Layer 7 of a small transformer language model trained on English Wikipedia (10 layers, counted from 0, width 64).
In attention head 1, each number of a token's query is one row of weights dot the token's vector x. The head spreads its attention over the tokens so far by the softmax of query dot key.

Query weights of the head. A number n stands for (n - 500) times 0.0013.
q0: 544 497 499 505 486 499 494 522 515 469 542 495 504 498 475 523 484 482 562 545 515 535 482 481 474 554 442 479 489 507 471 497 497 521 482 457 461 516 464 481 469 486 506 460 559 518 488 461 514 554 492 454 472 464 545 543 493 542 544 581 491 473 439 506
q1: 550 487 482 478 527 498 508 528 524 473 529 501 517 502 514 504 471 513 511 534 524 527 493 501 470 527 480 496 522 561 493 499 535 519 502 511 453 506 473 468 479 487 503 455 502 533 465 464 514 504 490 499 520 474 513 492 526 537 487 502 493 484 459 502
q2: 496 542 499 522 546 508 482 485 485 567 460 510 527 481 518 493 485 509 483 523 505 490 518 501 506 462 536 473 510 506 509 550 498 488 522 560 530 476 469 512 534 499 504 502 508 483 509 507 471 405 496 496 526 497 512 433 519 497 488 460 545 528 515 520
q3: 488 501 512 475 528 507 516 453 511 491 487 520 459 499 480 481 487 528 501 497 496 446 547 515 513 504 553 552 510 466 502 434 504 496 512 468 520 478 517 504 446 499 530 518 459 485 519 505 506 479 516 529 526 523 517 509 488 503 483 475 507 524 521 494
q4: 511 546 454 527 520 486 469 520 473 573 508 494 549 503 531 515 539 490 497 504 504 501 511 479 502 512 517 442 485 515 503 565 493 453 491 571 544 510 475 517 576 502 486 487 504 497 478 480 496 463 489 498 500 484 483 442 528 545 502 493 513 507 479 521
q5: 436 361 639 472 486 557 560 399 530 328 489 568 447 407 533 377 407 506 471 486 532 493 487 449 420 349 406 538 517 459 505 437 498 584 518 471 409 458 561 506 408 513 584 534 616 535 519 553 513 480 530 523 465 474 519 577 502 368 451 488 558 478 541 505
q6: 596 715 356 534 491 368 432 637 489 752 572 375 504 647 431 692 686 459 540 492 433 539 468 638 650 747 636 475 482 552 482 579 532 383 493 486 575 594 380 472 645 458 351 422 277 476 424 397 534 614 477 401 556 579 480 422 506 748 566 528 442 512 403 468
q7: 443 569 695 570 492 287 589 401 471 611 506 474 512 647 466 407 607 466 626 397 458 532 249 339 507 392 347 569 673 558 572 534 612 569 692 501 387 344 533 391 501 476 454 469 516 436 507 608 367 577 612 369 395 478 507 562 526 514 589 464 665 527 411 387
q8: 373 355 404 318 482 417 694 471 700 384 482 502 579 312 557 442 560 536 313 618 397 658 694 465 655 589 490 469 295 317 328 403 454 551 472 260 257 344 534 471 510 678 489 360 627 657 692 625 518 514 414 496 411 607 530 625 534 484 400 415 181 530 672 604
q9: 343 540 690 437 674 326 669 418 451 675 520 526 335 487 534 595 516 299 316 585 334 232 536 477 620 488 440 505 525 625 382 564 428 415 577 617 872 461 391 647 435 609 415 543 241 805 515 449 548 533 407 328 406 745 440 689 529 558 446 403 558 440 291 546
q10: 683 570 551 520 515 645 244 249 558 408 355 477 531 409 616 489 484 577 456 554 509 475 358 560 455 548 442 549 241 673 568 322 685 409 435 522 677 488 363 489 401 551 349 420 479 583 420 488 633 359 703 635 222 397 708 501 378 388 648 440 506 398 362 625
q11: 517 343 481 493 609 470 598 964 580 280 541 542 308 559 494 341 220 434 486 350 531 427 458 322 551 458 423 344 677 644 504 595 714 201 494 666 404 461 536 320 303 428 706 489 487 565 698 361 485 161 382 650 668 557 547 688 561 389 536 493 628 594 404 638
q12: 689 357 493 293 506 477 522 431 682 330 571 467 495 554 503 516 495 633 640 531 716 570 394 523 564 618 740 633 753 294 757 543 725 551 573 738 614 451 119 407 539 618 582 387 674 510 462 518 597 442 500 438 699 336 531 519 519 664 519 530 591 423 688 263
q13: 476 524 283 435 513 521 506 423 208 644 583 581 221 637 521 502 509 546 405 675 623 512 634 522 411 534 631 519 313 294 381 391 262 170 500 434 390 493 582 449 612 474 666 612 581 486 692 443 412 200 637 477 515 489 643 690 623 608 558 697 776 392 698 274
q14: 542 623 576 394 498 229 561 244 449 576 654 554 295 512 657 701 608 601 633 471 388 455 348 287 510 293 502 686 439 266 538 432 590 545 568 507 572 413 311 417 354 353 781 357 645 454 635 326 386 294 308 501 506 531 415 464 614 215 619 503 324 365 590 464
q15: 290 307 744 476 255 596 625 507 311 494 387 545 498 474 537 440 644 466 434 666 608 378 434 532 457 435 611 696 580 597 556 523 422 404 577 600 613 406 464 572 599 62 953 593 452 556 447 681 537 585 547 372 333 392 529 584 263 601 400 637 565 537 468 441
q16: 510 490 512 495 497 478 503 474 489 519 490 497 514 489 513 508 533 487 493 479 467 498 530 485 499 505 489 513 492 505 514 471 527 490 512 506 518 471 496 493 510 486 528 522 507 485 488 486 530 477 511 511 497 511 526 473 508 503 530 477 518 500 495 535
q17: 481 511 510 509 519 498 506 489 484 548 471 492 509 505 506 491 524 545 503 468 496 489 516 491 503 519 510 499 479 477 531 488 480 470 508 472 534 466 495 499 504 485 513 530 533 487 510 530 491 500 497 513 530 527 477 466 523 486 516 511 530 518 544 473
q18: 442 492 482 479 523 495 511 493 476 494 489 516 492 499 474 479 499 502 501 491 489 466 528 531 489 496 509 518 465 489 506 477 476 523 491 481 509 475 501 509 482 493 523 543 510 483 516 536 517 491 501 504 506 499 473 505 504 487 503 478 508 522 520 472
q19: 522 484 538 542 463 518 491 506 510 415 562 453 408 517 461 490 517 483 490 492 501 515 438 517 495 548 493 586 514 468 476 429 545 504 506 447 452 527 502 489 398 511 477 485 473 487 509 490 555 564 509 505 526 489 501 561 483 496 483 524 423 428 500 490
q20: 493 496 487 472 495 491 505 488 490 513 490 504 544 508 498 509 487 490 493 518 474 487 506 503 490 496 539 498 498 492 495 525 476 504 490 522 530 458 520 515 532 520 508 522 490 463 515 521 478 480 509 504 495 508 516 463 490 508 510 487 503 526 492 489
q21: 497 519 516 564 529 495 483 478 515 495 522 529 446 449 581 442 568 466 535 484 545 551 501 476 526 474 426 474 484 464 492 545 538 463 474 523 472 564 436 493 515 456 502 462 521 611 449 522 549 525 519 502 479 503 481 535 551 571 493 498 540 488 489 534
q22: 564 615 315 497 476 442 426 632 468 684 504 378 576 664 369 666 542 503 523 527 450 483 499 577 580 694 658 493 497 548 485 531 480 431 473 496 618 508 475 490 604 514 373 471 336 368 507 415 475 516 448 493 552 520 494 391 444 613 561 521 347 528 456 482
q23: 476 299 197 399 487 490 398 582 431 515 301 280 357 649 548 452 432 354 617 524 337 433 285 558 704 549 529 653 604 544 535 467 461 492 490 439 567 469 464 416 559 463 499 527 583 442 382 633 310 593 725 612 452 520 589 477 468 552 655 746 438 633 448 386
q24: 362 597 396 320 484 611 570 560 329 485 495 643 392 513 694 288 398 418 665 697 318 392 403 309 355 560 568 644 376 183 815 617 460 619 491 799 417 589 483 661 465 568 391 669 350 565 408 686 535 425 347 619 256 409 639 406 518 513 582 239 467 571 619 499
q25: 373 519 376 447 471 308 385 529 497 501 422 506 668 645 253 252 687 490 576 478 341 281 595 468 615 311 410 598 477 500 468 435 565 865 444 618 742 309 656 322 540 408 451 479 650 542 511 507 511 266 734 380 430 684 700 577 558 614 256 573 504 199 421 385
q26: 570 544 705 329 417 528 553 675 441 732 643 236 236 426 634 534 518 547 330 556 407 484 580 519 446 636 578 330 553 572 475 589 539 826 537 394 342 416 520 279 412 557 499 607 588 510 265 502 356 629 432 515 440 380 377 671 388 600 292 479 432 261 299 545
q27: 460 579 353 409 380 470 258 680 637 289 460 552 391 374 596 525 691 482 292 716 344 391 648 349 460 439 530 385 333 622 393 502 376 268 623 713 488 415 493 529 146 610 425 567 591 319 651 477 491 619 512 508 557 170 359 161 554 496 416 555 547 328 385 490
q28: 400 355 715 616 730 430 403 480 402 378 455 480 285 452 578 707 518 573 624 617 411 763 415 587 550 188 625 487 586 833 318 580 421 495 477 382 436 486 365 329 486 739 463 535 486 572 427 583 491 625 510 536 702 264 607 499 568 457 273 417 485 651 601 489
q29: 564 494 614 516 520 413 409 713 485 665 634 422 620 524 650 697 525 449 427 523 513 535 493 488 627 531 644 370 326 517 589 406 565 500 614 383 243 185 440 425 499 455 404 483 442 311 711 705 443 525 368 339 186 380 578 418 439 473 505 415 488 576 343 340
q30: 500 621 784 362 458 486 286 527 534 443 680 553 509 502 588 548 340 419 614 560 350 406 571 768 714 242 512 465 420 345 539 457 612 670 387 501 222 633 502 689 527 257 582 459 517 380 481 535 456 442 580 574 550 559 574 330 485 586 409 621 695 517 503 469
q31: 341 611 409 643 537 382 454 287 648 537 867 535 467 487 574 568 435 681 213 625 484 519 430 505 572 292 521 496 738 629 720 579 547 285 328 450 542 630 481 315 755 306 309 611 515 578 650 338 595 451 537 384 498 457 656 598 364 587 430 608 331 478 539 475

Each question shows a short text with each token's key, already scaled and adjusted for position as the last token sees it. A number n stands for (n - 500) times 0.0044.

Then comes the last token's vector x. A number n stands for (n - 500) times 0.014.

0 "of ": 494 506 515 513 570 319 514 511 484 436 537 392 457 411 491 281 496 503 468 533 404 640 887 417 436 415 475 590 597 624 271 582
1 "the ": 494 520 540 506 600 320 520 507 468 448 531 394 449 410 496 276 482 519 478 525 401 644 884 423 440 424 463 597 614 642 260 584
2 "record": 511 504 548 471 564 402 494 463 415 379 484 400 471 306 495 372 498 506 486 432 486 561 685 509 486 423 440 562 438 611 303 597
3 ". ": 501 499 529 499 595 298 522 510 475 470 532 397 431 440 521 277 504 507 482 534 395 672 936 431 463 420 472 603 604 619 282 564
4 "Both ": 499 493 560 496 645 353 519 498 543 445 506 483 420 362 464 376 515 521 527 536 472 622 813 431 417 486 436 533 549 594 308 590
5 "tracks ": 485 485 554 507 558 367 478 418 514 415 518 495 421 317 467 404 488 507 514 456 498 569 751 564 404 535 457 625 527 592 331 635
6 "cons": 501 480 537 526 567 406 488 538 507 498 506 487 405 322 390 348 505 508 525 503 524 563 692 622 559 481 572 497 449 533 349 661
x: 639 741 329 631 466 504 532 610 474 425 606 506 737 680 567 420 740 357 606 436 342 622 613 677 622 595 635 325 561 557 499 431 444 499 533 504 336 698 580 446 464 725 465 533 266 432 381 665 612 589 588 376 536 447 239 419 511 405 593 561 446 682 537 503
To which token does the last token give the most attention? 3 ". "

0 "plays ": 500 501 510 514 570 349 498 468 506 436 532 430 366 422 492 357 488 499 456 517 433 625 848 460 446 473 450 569 484 534 245 560
1 "reg": 503 484 502 559 499 455 493 507 472 370 495 442 375 373 479 280 504 487 455 473 509 526 617 535 487 479 490 567 266 567 289 565
2 "ularly ": 508 516 553 504 590 366 515 508 475 490 505 443 407 428 487 394 500 530 475 523 434 628 817 483 436 503 465 558 482 529 271 539
3 "for ": 495 506 524 508 563 329 494 506 495 482 519 451 387 415 475 286 505 509 481 536 420 613 853 459 453 445 481 594 524 571 293 579
4 "the ": 511 489 550 500 609 319 515 501 479 460 538 398 416 423 491 283 519 526 500 529 406 635 872 427 431 429 463 616 597 610 282 577
5 "Indian ": 462 464 553 520 560 414 486 482 506 429 453 321 495 283 553 397 506 500 528 462 521 532 657 489 485 460 452 525 496 656 242 606
6 "national ": 487 478 564 514 565 405 498 485 521 408 473 396 460 399 520 431 488 495 517 490 495 558 675 499 441 400 461 575 480 619 200 646
x: 537 614 303 501 451 557 568 373 428 489 577 475 543 511 370 591 690 467 551 432 574 525 420 295 474 640 428 368 531 683 632 467 447 325 504 497 641 425 735 340 644 436 598 548 525 423 546 317 484 647 420 357 451 492 466 305 413 491 634 443 174 471 576 580
Which token does the last token look at most, and with what share of its attention? 0 "plays ", with about 40%

0 "concern": 503 500 506 486 523 414 488 528 330 464 467 430 541 361 348 401 506 487 474 486 486 547 674 457 453 445 469 574 341 614 324 568
1 "s": 476 496 491 489 511 408 488 505 305 481 502 447 548 374 358 354 505 476 459 466 493 550 665 481 455 410 531 578 379 578 319 576
2 ".": 493 504 498 501 557 347 502 481 404 459 566 419 458 389 477 229 498 485 484 484 437 609 807 415 471 421 523 561 539 523 315 553
3 "\n\n": 503 498 528 498 591 293 518 508 485 448 552 404 457 425 509 270 500 507 482 539 389 670 951 430 457 427 451 601 616 613 276 570
4 "In ": 505 489 544 478 629 325 501 484 485 427 570 437 452 373 467 357 505 513 512 526 414 638 899 438 454 487 467 476 568 563 323 557
5 "February ": 470 460 542 527 618 357 496 427 420 354 453 363 511 401 443 476 503 498 544 469 488 591 779 456 443 533 581 470 597 629 335 636
6 "202": 504 503 487 530 547 390 484 416 359 343 422 415 575 425 543 521 489 478 506 489 509 572 719 499 516 466 585 518 663 647 425 620
x: 401 508 466 641 480 691 349 642 502 603 661 553 385 623 533 555 608 445 741 462 388 509 411 438 510 679 440 348 340 616 503 517 404 449 468 689 674 364 418 259 501 644 632 501 395 716 361 601 746 470 380 613 548 460 484 373 317 509 577 220 458 653 516 661
To which token does the last token give the most attention? 3 "\n\n"

0 "M": 497 510 478 497 523 451 480 498 323 525 550 475 391 440 419 169 529 484 539 440 559 471 531 469 449 403 616 431 526 624 489 490
1 "ade ": 498 495 493 499 539 348 502 473 423 428 562 426 414 424 481 229 509 486 459 501 429 612 824 446 450 410 516 547 561 578 324 537
2 "in ": 500 501 525 508 580 319 497 483 455 415 539 421 450 439 504 295 497 507 470 527 410 625 880 432 441 451 556 543 574 615 277 559
3 "Tim": 491 487 521 529 499 415 447 363 469 289 438 380 456 396 443 455 516 493 488 439 516 500 653 522 491 426 524 404 499 554 325 601
4 "el": 513 502 535 489 500 469 522 386 498 385 397 308 629 565 500 463 494 490 474 459 478 531 543 544 523 559 510 588 619 643 402 461
5 "and ": 507 517 509 494 539 355 480 473 488 459 595 371 550 414 409 275 489 498 491 509 460 574 785 447 471 472 502 555 589 546 306 583
6 "as ": 502 487 527 519 584 336 489 501 450 402 534 422 418 407 489 289 496 504 501 529 443 603 840 418 504 476 525 529 570 639 304 577
x: 524 497 383 581 518 595 463 617 389 562 430 448 460 610 393 552 622 506 497 453 521 524 476 533 605 449 483 383 395 662 611 404 408 566 475 703 513 573 679 330 483 512 536 630 460 400 422 449 594 520 352 367 486 447 607 364 448 453 579 458 48 533 600 591
To which token does the last token give the most attention? 6 "as "

0 "New ": 499 507 522 507 538 463 477 508 421 450 518 358 513 364 527 361 468 523 504 426 532 483 547 460 486 462 567 497 391 700 159 582
1 "Year": 530 521 529 510 523 470 500 523 371 424 463 384 473 389 587 379 487 525 492 389 532 500 506 455 497 463 535 484 346 700 176 616
2 "'": 514 514 511 489 531 463 500 520 286 351 502 466 551 404 505 412 507 538 547 470 493 527 580 449 460 403 490 610 347 627 348 479
3 "s ": 513 501 532 512 567 355 502 523 371 455 504 378 414 397 538 320 515 535 493 500 437 602 802 430 435 398 499 581 522 632 265 554
4 "E": 480 493 506 548 533 452 477 518 368 441 442 424 371 304 556 473 515 530 536 458 546 487 581 517 424 443 522 528 418 636 312 631
5 "ve ": 474 486 500 502 507 495 542 562 545 497 489 477 295 398 570 340 493 521 522 469 516 517 490 416 296 489 339 566 472 526 416 522
6 "festiv": 495 497 516 522 518 430 494 467 397 407 515 497 314 384 533 401 473 495 502 440 479 543 646 507 419 378 556 579 472 674 409 653
x: 584 707 316 674 601 590 330 636 463 578 577 478 481 617 333 686 805 402 432 449 444 595 377 455 372 611 415 440 523 467 618 350 498 414 769 575 691 412 460 322 536 635 616 748 408 295 505 433 404 664 591 477 607 423 547 494 474 552 692 493 504 563 430 482
Which token does the last token look at most, and with what share of its attention? 3 "s ", with about 100%

0 "o ": 497 492 491 499 544 342 505 468 485 443 527 413 416 429 465 261 501 502 464 507 426 615 839 438 461 420 497 595 566 581 275 579
1 "FC ": 500 479 497 493 545 373 504 451 500 414 542 458 389 421 506 270 502 494 466 487 442 606 794 473 481 424 525 553 547 558 273 591
2 "to ": 489 507 515 506 556 364 494 506 444 396 577 483 375 441 463 294 492 495 485 503 440 599 794 487 450 419 566 508 538 553 264 546
3 "the ": 519 499 540 507 603 328 518 529 447 445 522 391 407 419 496 254 496 526 489 529 404 637 869 432 464 430 519 607 604 613 267 559
4 "finals ": 500 495 538 515 542 398 503 492 421 410 488 375 452 332 563 346 510 475 474 464 497 576 717 492 469 455 554 566 494 610 262 596
5 "where ": 507 507 523 511 596 343 519 526 449 417 503 434 419 435 508 301 504 497 495 551 432 631 838 419 458 447 544 600 584 550 281 539
6 "they ": 501 457 537 509 608 380 499 450 577 420 623 489 374 342 531 315 498 510 550 519 477 594 763 504 420 552 554 531 498 516 352 513
x: 608 645 247 508 486 299 510 457 411 437 395 640 344 559 539 487 626 609 451 429 364 355 451 453 660 582 459 378 471 654 549 570 374 572 482 548 395 555 694 398 571 470 571 654 300 344 312 312 539 574 500 497 458 464 526 481 570 465 442 388 164 456 598 683
To which token does the last token give the most attention? 3 "the "

0 "Go": 510 508 479 468 492 457 509 568 306 566 509 458 469 507 397 254 509 494 509 468 496 546 571 518 470 424 462 630 424 579 522 653
1 "a": 475 510 479 486 473 439 470 499 284 515 507 526 462 484 386 224 513 493 494 469 502 512 599 520 501 418 539 639 369 588 491 625
2 ".": 482 504 488 500 557 355 486 504 405 447 566 440 453 425 443 192 494 479 484 487 453 584 778 441 437 458 564 544 516 531 354 545
3 "\n\n": 501 497 528 499 591 293 516 512 491 445 541 404 451 423 511 264 501 506 483 538 394 669 951 432 462 423 452 602 602 616 280 560
4 "==== ": 487 515 524 492 650 348 525 514 470 428 565 472 457 404 474 444 514 503 545 590 433 690 897 499 427 468 493 524 546 600 406 501
5 "Her": 484 471 515 485 563 424 510 455 540 525 364 518 358 284 499 440 475 496 556 420 508 545 643 473 523 408 465 527 565 640 371 665
6 "o ": 492 486 513 464 495 462 528 454 489 481 385 414 709 517 506 621 488 500 521 492 490 549 566 561 494 429 388 720 600 600 390 559
x: 371 311 349 450 568 379 324 399 598 575 669 445 270 509 399 628 396 362 513 611 364 660 493 391 548 671 590 533 484 738 678 463 469 176 420 341 596 375 537 383 597 375 336 553 615 467 614 373 521 539 483 607 555 522 447 246 486 446 315 485 399 580 437 446
To which token does the last token give the most attention? 3 "\n\n"

0 "He ": 505 547 553 502 614 394 507 513 502 513 566 549 308 440 435 300 495 508 502 519 448 598 754 520 546 476 527 491 492 552 267 544
1 "was ": 516 545 540 524 589 360 511 483 532 457 535 536 349 481 443 288 500 527 496 540 427 627 833 433 588 425 521 549 502 634 312 535
2 "appointed ": 511 505 516 515 570 372 511 526 462 441 450 430 342 413 485 356 506 496 478 518 433 619 825 444 552 446 525 553 527 626 283 525
3 "minister ": 494 493 520 497 557 386 483 469 485 464 422 478 352 370 488 443 521 488 491 484 467 571 769 460 531 411 516 546 477 656 241 514
4 "without ": 497 507 539 511 589 345 500 494 511 438 521 415 369 481 507 366 507 520 483 563 413 621 846 485 466 441 519 561 508 636 296 548
5 "port": 491 516 530 507 542 400 467 454 453 367 392 453 360 370 457 419 512 498 480 458 478 520 682 446 417 404 548 499 377 599 303 580
6 "fol": 493 453 521 470 565 389 515 467 471 565 399 490 556 466 540 475 486 517 529 483 432 585 726 537 332 492 566 655 471 654 371 480
x: 545 578 424 705 477 598 491 543 530 454 491 738 360 562 200 695 479 438 419 247 633 547 536 541 559 719 557 459 439 565 581 382 494 357 476 457 756 562 326 447 406 509 423 401 229 293 638 523 491 690 538 258 727 482 406 377 605 558 498 451 532 360 382 394
To which token does the last token give the most attention? 6 "fol"

0 "individ": 527 478 474 500 493 431 439 448 382 475 570 408 507 554 381 404 504 472 492 500 480 521 651 557 529 485 478 394 263 596 412 524
1 "ually ": 495 513 511 515 562 355 501 515 418 440 498 402 447 436 431 296 490 509 457 507 428 601 807 428 432 458 511 568 531 574 242 576
2 "created ": 497 499 499 519 533 347 488 485 421 436 471 395 418 408 497 294 492 484 440 514 437 595 827 426 489 445 502 581 557 573 288 573
3 "and ": 497 506 518 516 563 322 493 498 425 438 520 418 425 421 494 285 504 503 478 529 421 622 879 423 477 459 468 565 578 589 280 575
4 "recorded ": 504 509 527 521 546 342 482 467 437 440 492 426 399 408 484 324 506 496 461 519 444 592 828 456 518 476 473 588 585 576 290 571
5 "by ": 503 497 537 500 592 314 494 495 461 438 551 434 417 410 495 300 500 509 493 543 421 626 890 458 438 445 488 556 581 610 287 549
6 "one ": 482 482 549 518 608 366 497 358 481 353 536 437 366 343 478 433 492 509 532 507 480 594 788 436 475 487 503 555 561 604 358 516
x: 567 524 253 594 466 417 426 519 400 408 531 473 433 549 337 724 533 590 463 441 366 480 517 454 607 490 393 361 455 612 583 546 453 400 618 597 489 427 555 395 470 535 706 516 532 378 347 481 500 595 295 523 565 413 562 314 472 337 493 485 114 485 550 687
To which token does the last token give the most attention? 5 "by "

0 "202": 515 494 509 465 538 430 520 412 455 471 465 550 519 342 467 307 493 513 500 429 493 581 671 368 648 420 562 538 497 499 264 451
1 "2": 501 505 528 464 538 437 529 408 464 458 439 541 540 325 453 329 491 498 499 429 486 582 646 344 643 382 599 499 438 512 301 429
2 ", ": 511 503 529 499 585 326 511 481 461 444 453 411 463 431 542 271 502 510 473 508 415 638 878 372 497 431 523 587 590 567 275 522
3 "in ": 502 498 538 505 584 338 497 463 494 408 435 415 454 397 553 320 504 500 485 506 434 617 849 400 544 490 566 511 551 610 291 522
4 "an ": 506 495 544 509 598 335 500 432 497 391 451 427 500 403 509 401 521 534 506 543 439 626 861 374 472 434 566 541 601 594 322 517
5 "inter": 487 482 521 530 583 419 489 523 506 431 441 594 452 308 532 478 502 517 533 508 534 500 639 394 291 466 582 580 416 646 318 614
6 "view ": 497 503 526 482 567 396 472 513 456 551 414 442 414 357 416 497 492 506 494 470 523 518 693 433 351 429 531 560 452 590 277 522
x: 522 480 248 575 487 531 363 557 328 569 620 268 431 330 394 519 539 554 530 469 533 467 458 434 507 612 480 412 559 694 590 447 434 494 417 436 614 416 605 473 384 336 520 625 177 470 401 325 374 565 235 458 575 525 455 318 373 527 692 484 243 535 324 442
Which token does the last token look at most, and with what share of its attention? 2 ", ", with about 60%

0 "I": 514 515 480 478 508 441 468 499 389 569 525 577 465 590 512 200 509 497 517 461 530 493 563 501 402 405 540 416 328 680 350 489
1 "-": 508 497 495 490 533 379 481 486 432 546 521 537 474 498 553 217 503 503 480 472 479 558 730 436 391 412 559 505 431 624 291 521
2 "League ": 498 480 509 495 523 394 492 477 496 418 474 394 401 390 576 285 502 465 451 459 477 565 718 441 483 402 527 513 476 617 251 533
3 "2": 515 511 525 499 555 419 490 433 416 359 510 435 410 396 547 392 506 487 486 433 502 556 663 497 477 448 567 519 375 625 235 545
4 "nd ": 496 495 532 504 533 394 509 422 385 360 478 453 474 390 524 301 505 488 491 486 461 593 734 452 449 441 545 610 480 559 395 397
5 "Division ": 500 515 511 507 521 418 488 441 470 353 461 429 501 292 568 329 487 472 491 435 500 541 665 464 433 342 581 516 489 545 294 485
6 "====": 511 539 467 484 559 444 484 471 483 308 574 494 467 379 483 373 484 503 527 464 497 556 656 483 481 358 596 539 382 540 304 504
x: 513 607 313 549 560 554 410 612 324 650 559 645 444 340 451 596 658 250 541 414 377 568 511 457 411 441 621 307 387 408 493 562 501 536 599 460 623 780 508 325 297 664 463 628 459 442 501 424 424 410 521 495 676 425 601 423 316 435 527 361 304 360 490 748
Which token does the last token look at most, and with what share of its attention? 4 "nd ", with about 50%

0 "and ": 503 508 508 516 559 325 509 507 452 441 539 401 425 426 485 265 497 498 471 524 405 638 885 425 493 448 454 587 597 607 272 587
1 "mur": 505 493 506 527 519 404 482 456 497 400 547 458 456 389 386 415 510 494 483 515 457 571 741 569 541 508 478 627 449 546 310 666
2 "der": 479 494 502 497 499 472 512 589 467 417 443 351 414 449 289 368 479 467 459 520 489 527 562 523 526 494 392 699 372 539 376 548
3 "ed": 494 503 511 498 493 450 506 438 421 458 502 440 599 342 337 366 489 487 485 441 489 546 613 462 520 370 448 634 337 541 333 592
4 ". ": 499 497 531 498 591 295 519 505 473 467 526 399 436 444 519 268 503 504 480 532 395 667 936 425 463 415 466 603 611 610 281 567
5 "Ros": 497 502 527 504 537 389 489 390 463 415 522 457 412 328 479 391 493 506 519 438 472 563 717 531 485 500 451 434 608 601 347 579
6 "s": 503 510 510 482 523 458 508 473 497 564 576 423 491 540 285 543 519 530 516 501 507 548 567 730 555 671 415 547 589 637 427 511
x: 681 603 340 420 728 375 371 507 531 349 458 397 500 580 515 474 493 434 543 548 191 640 565 719 519 648 348 567 418 579 596 565 556 231 383 649 577 684 451 736 485 863 270 323 415 532 438 556 368 447 490 499 435 473 498 437 513 344 425 430 542 602 486 462
To which token does the last token give the most attention? 4 ". "

0 "\n": 500 518 531 486 593 303 522 509 482 467 540 402 435 424 502 273 497 507 480 521 390 677 937 447 471 425 434 598 613 636 296 576
1 "H": 508 507 559 476 604 385 501 443 491 484 485 436 420 290 504 390 508 506 536 441 473 604 765 546 513 528 432 477 547 578 445 610
2 "aving ": 514 515 562 490 611 395 550 512 553 470 542 415 455 359 507 339 516 526 531 539 433 659 794 444 527 501 318 508 560 458 474 602
3 "helped ": 504 515 536 505 587 379 520 567 497 454 542 358 392 334 359 437 500 491 532 516 485 611 764 537 494 414 540 496 571 690 382 564
4 "Del": 481 474 530 532 531 437 511 482 449 431 502 460 406 233 403 412 494 539 551 468 493 550 632 544 432 452 584 492 584 579 364 622
5 "hi ": 491 475 521 512 523 463 511 545 562 502 437 364 438 318 378 302 512 511 508 476 528 509 553 477 447 667 411 580 504 489 334 549
6 "FC ": 502 501 507 515 554 421 506 476 523 372 628 474 402 389 474 331 490 483 512 485 493 572 688 493 461 432 490 474 484 569 325 715
x: 539 484 316 636 648 513 473 608 429 597 527 581 426 657 552 452 604 528 534 216 521 677 302 387 463 463 445 392 403 661 535 424 404 325 507 453 504 610 615 204 596 431 457 574 442 389 469 427 514 639 582 610 503 316 645 475 506 417 651 601 214 385 633 604
Which two tokens does the last token look at most, in order? 0 "\n", 6 "FC "

0 "202": 515 494 509 465 538 430 520 412 455 471 465 550 519 342 467 307 493 513 500 429 493 581 671 368 648 420 562 538 497 499 264 451
1 "2": 501 505 528 464 538 437 529 408 464 458 439 541 540 325 453 329 491 498 499 429 486 582 646 344 643 382 599 499 438 512 301 429
2 ", ": 511 503 529 499 585 326 511 481 461 444 453 411 463 431 542 271 502 510 473 508 415 638 878 372 497 431 523 587 590 567 275 522
3 "features ": 501 501 527 521 567 343 478 452 467 402 415 420 458 377 542 332 504 490 466 508 470 593 839 446 522 496 531 561 528 606 296 535
4 "an ": 505 499 549 511 601 322 490 416 489 458 473 476 402 384 501 398 522 536 502 537 442 627 879 401 477 433 536 528 537 594 347 459
5 "an": 471 517 532 533 534 426 512 397 620 391 412 429 404 367 469 537 488 503 503 477 491 556 665 402 417 444 470 496 464 587 303 611
6 "ag": 495 493 517 497 549 461 527 472 685 495 387 433 443 516 362 546 492 506 490 493 529 530 566 434 321 639 463 567 553 655 422 689
x: 554 439 202 566 574 304 582 469 434 617 648 558 546 687 509 669 573 491 371 613 476 539 524 582 446 613 608 435 486 595 386 346 559 235 488 627 601 471 690 708 599 691 440 412 391 504 630 552 509 544 245 327 280 312 591 403 498 668 617 423 622 495 619 494
To which token does the last token give the most attention? 2 ", "

0 "h": 498 498 486 495 478 505 524 482 318 498 549 391 531 423 424 224 529 508 524 427 546 481 445 381 482 416 589 464 531 494 472 661
1 "il ": 493 496 501 507 537 381 506 477 422 442 573 384 464 395 471 238 507 500 473 485 459 579 743 425 481 436 515 529 567 521 320 628
2 "M ": 504 494 508 504 561 349 496 471 442 432 548 403 433 409 498 259 496 500 471 497 449 598 816 450 463 434 504 577 567 567 270 609
3 "played ": 503 498 522 511 555 344 501 485 441 412 539 441 384 414 517 296 500 496 465 524 428 623 845 455 454 438 496 588 554 534 275 574
4 "an ": 505 494 543 504 588 333 507 455 484 421 540 423 401 392 498 329 515 527 497 539 419 636 873 421 497 420 482 592 559 570 286 525
5 "important ": 486 480 547 502 588 362 512 510 461 481 467 395 432 351 480 377 508 510 508 499 450 603 803 402 508 484 483 589 533 589 229 572
6 "role ": 503 514 521 504 557 383 502 482 420 468 452 455 422 342 538 384 485 489 487 463 472 591 767 428 456 487 470 589 513 544 248 609
x: 422 560 247 592 564 611 456 573 360 565 625 422 440 532 410 628 608 405 521 419 442 474 406 451 464 758 561 453 456 699 637 466 455 470 487 483 626 473 730 455 434 421 544 584 400 465 335 385 503 517 361 425 598 506 624 316 535 455 664 491 144 602 537 638
Which two tokens does the last token look at most, in order? 4 "an ", 3 "played "

0 "sions ": 502 498 496 505 542 351 485 467 395 449 482 419 385 387 525 288 491 495 462 483 462 596 819 468 444 433 523 565 485 616 304 526
1 "becoming ": 501 508 515 533 567 340 489 495 485 417 535 428 371 388 497 307 502 493 468 537 438 615 856 436 489 424 498 530 491 626 325 495
2 "available ": 517 513 527 511 562 354 486 468 459 431 477 372 399 361 460 376 502 503 470 505 450 596 814 456 524 475 505 594 510 621 306 545
3 "on ": 494 515 515 501 563 323 482 471 472 441 568 424 400 388 526 325 506 491 485 535 415 615 881 441 428 484 490 556 516 621 343 519
4 "11 ": 494 492 559 505 581 369 494 347 485 397 567 370 400 374 527 462 524 506 497 465 458 594 775 478 463 585 505 539 525 662 359 562
5 "October ": 479 471 545 522 595 375 498 389 414 310 458 445 516 417 552 358 505 496 524 433 491 575 728 450 354 567 536 510 567 599 424 545
6 "202": 508 513 490 522 529 395 472 399 342 365 401 429 593 436 587 444 489 475 487 472 515 556 703 491 504 413 632 472 596 621 426 533
x: 430 564 463 626 455 719 344 702 405 667 612 580 357 572 491 564 558 447 683 449 454 531 445 434 489 754 452 360 324 554 494 608 417 488 444 603 640 393 392 175 473 674 598 560 401 671 387 531 805 440 367 601 592 418 430 427 340 476 595 291 434 597 499 666
Which token does the last token look at most, and with what share of its attention? 1 "becoming ", with about 50%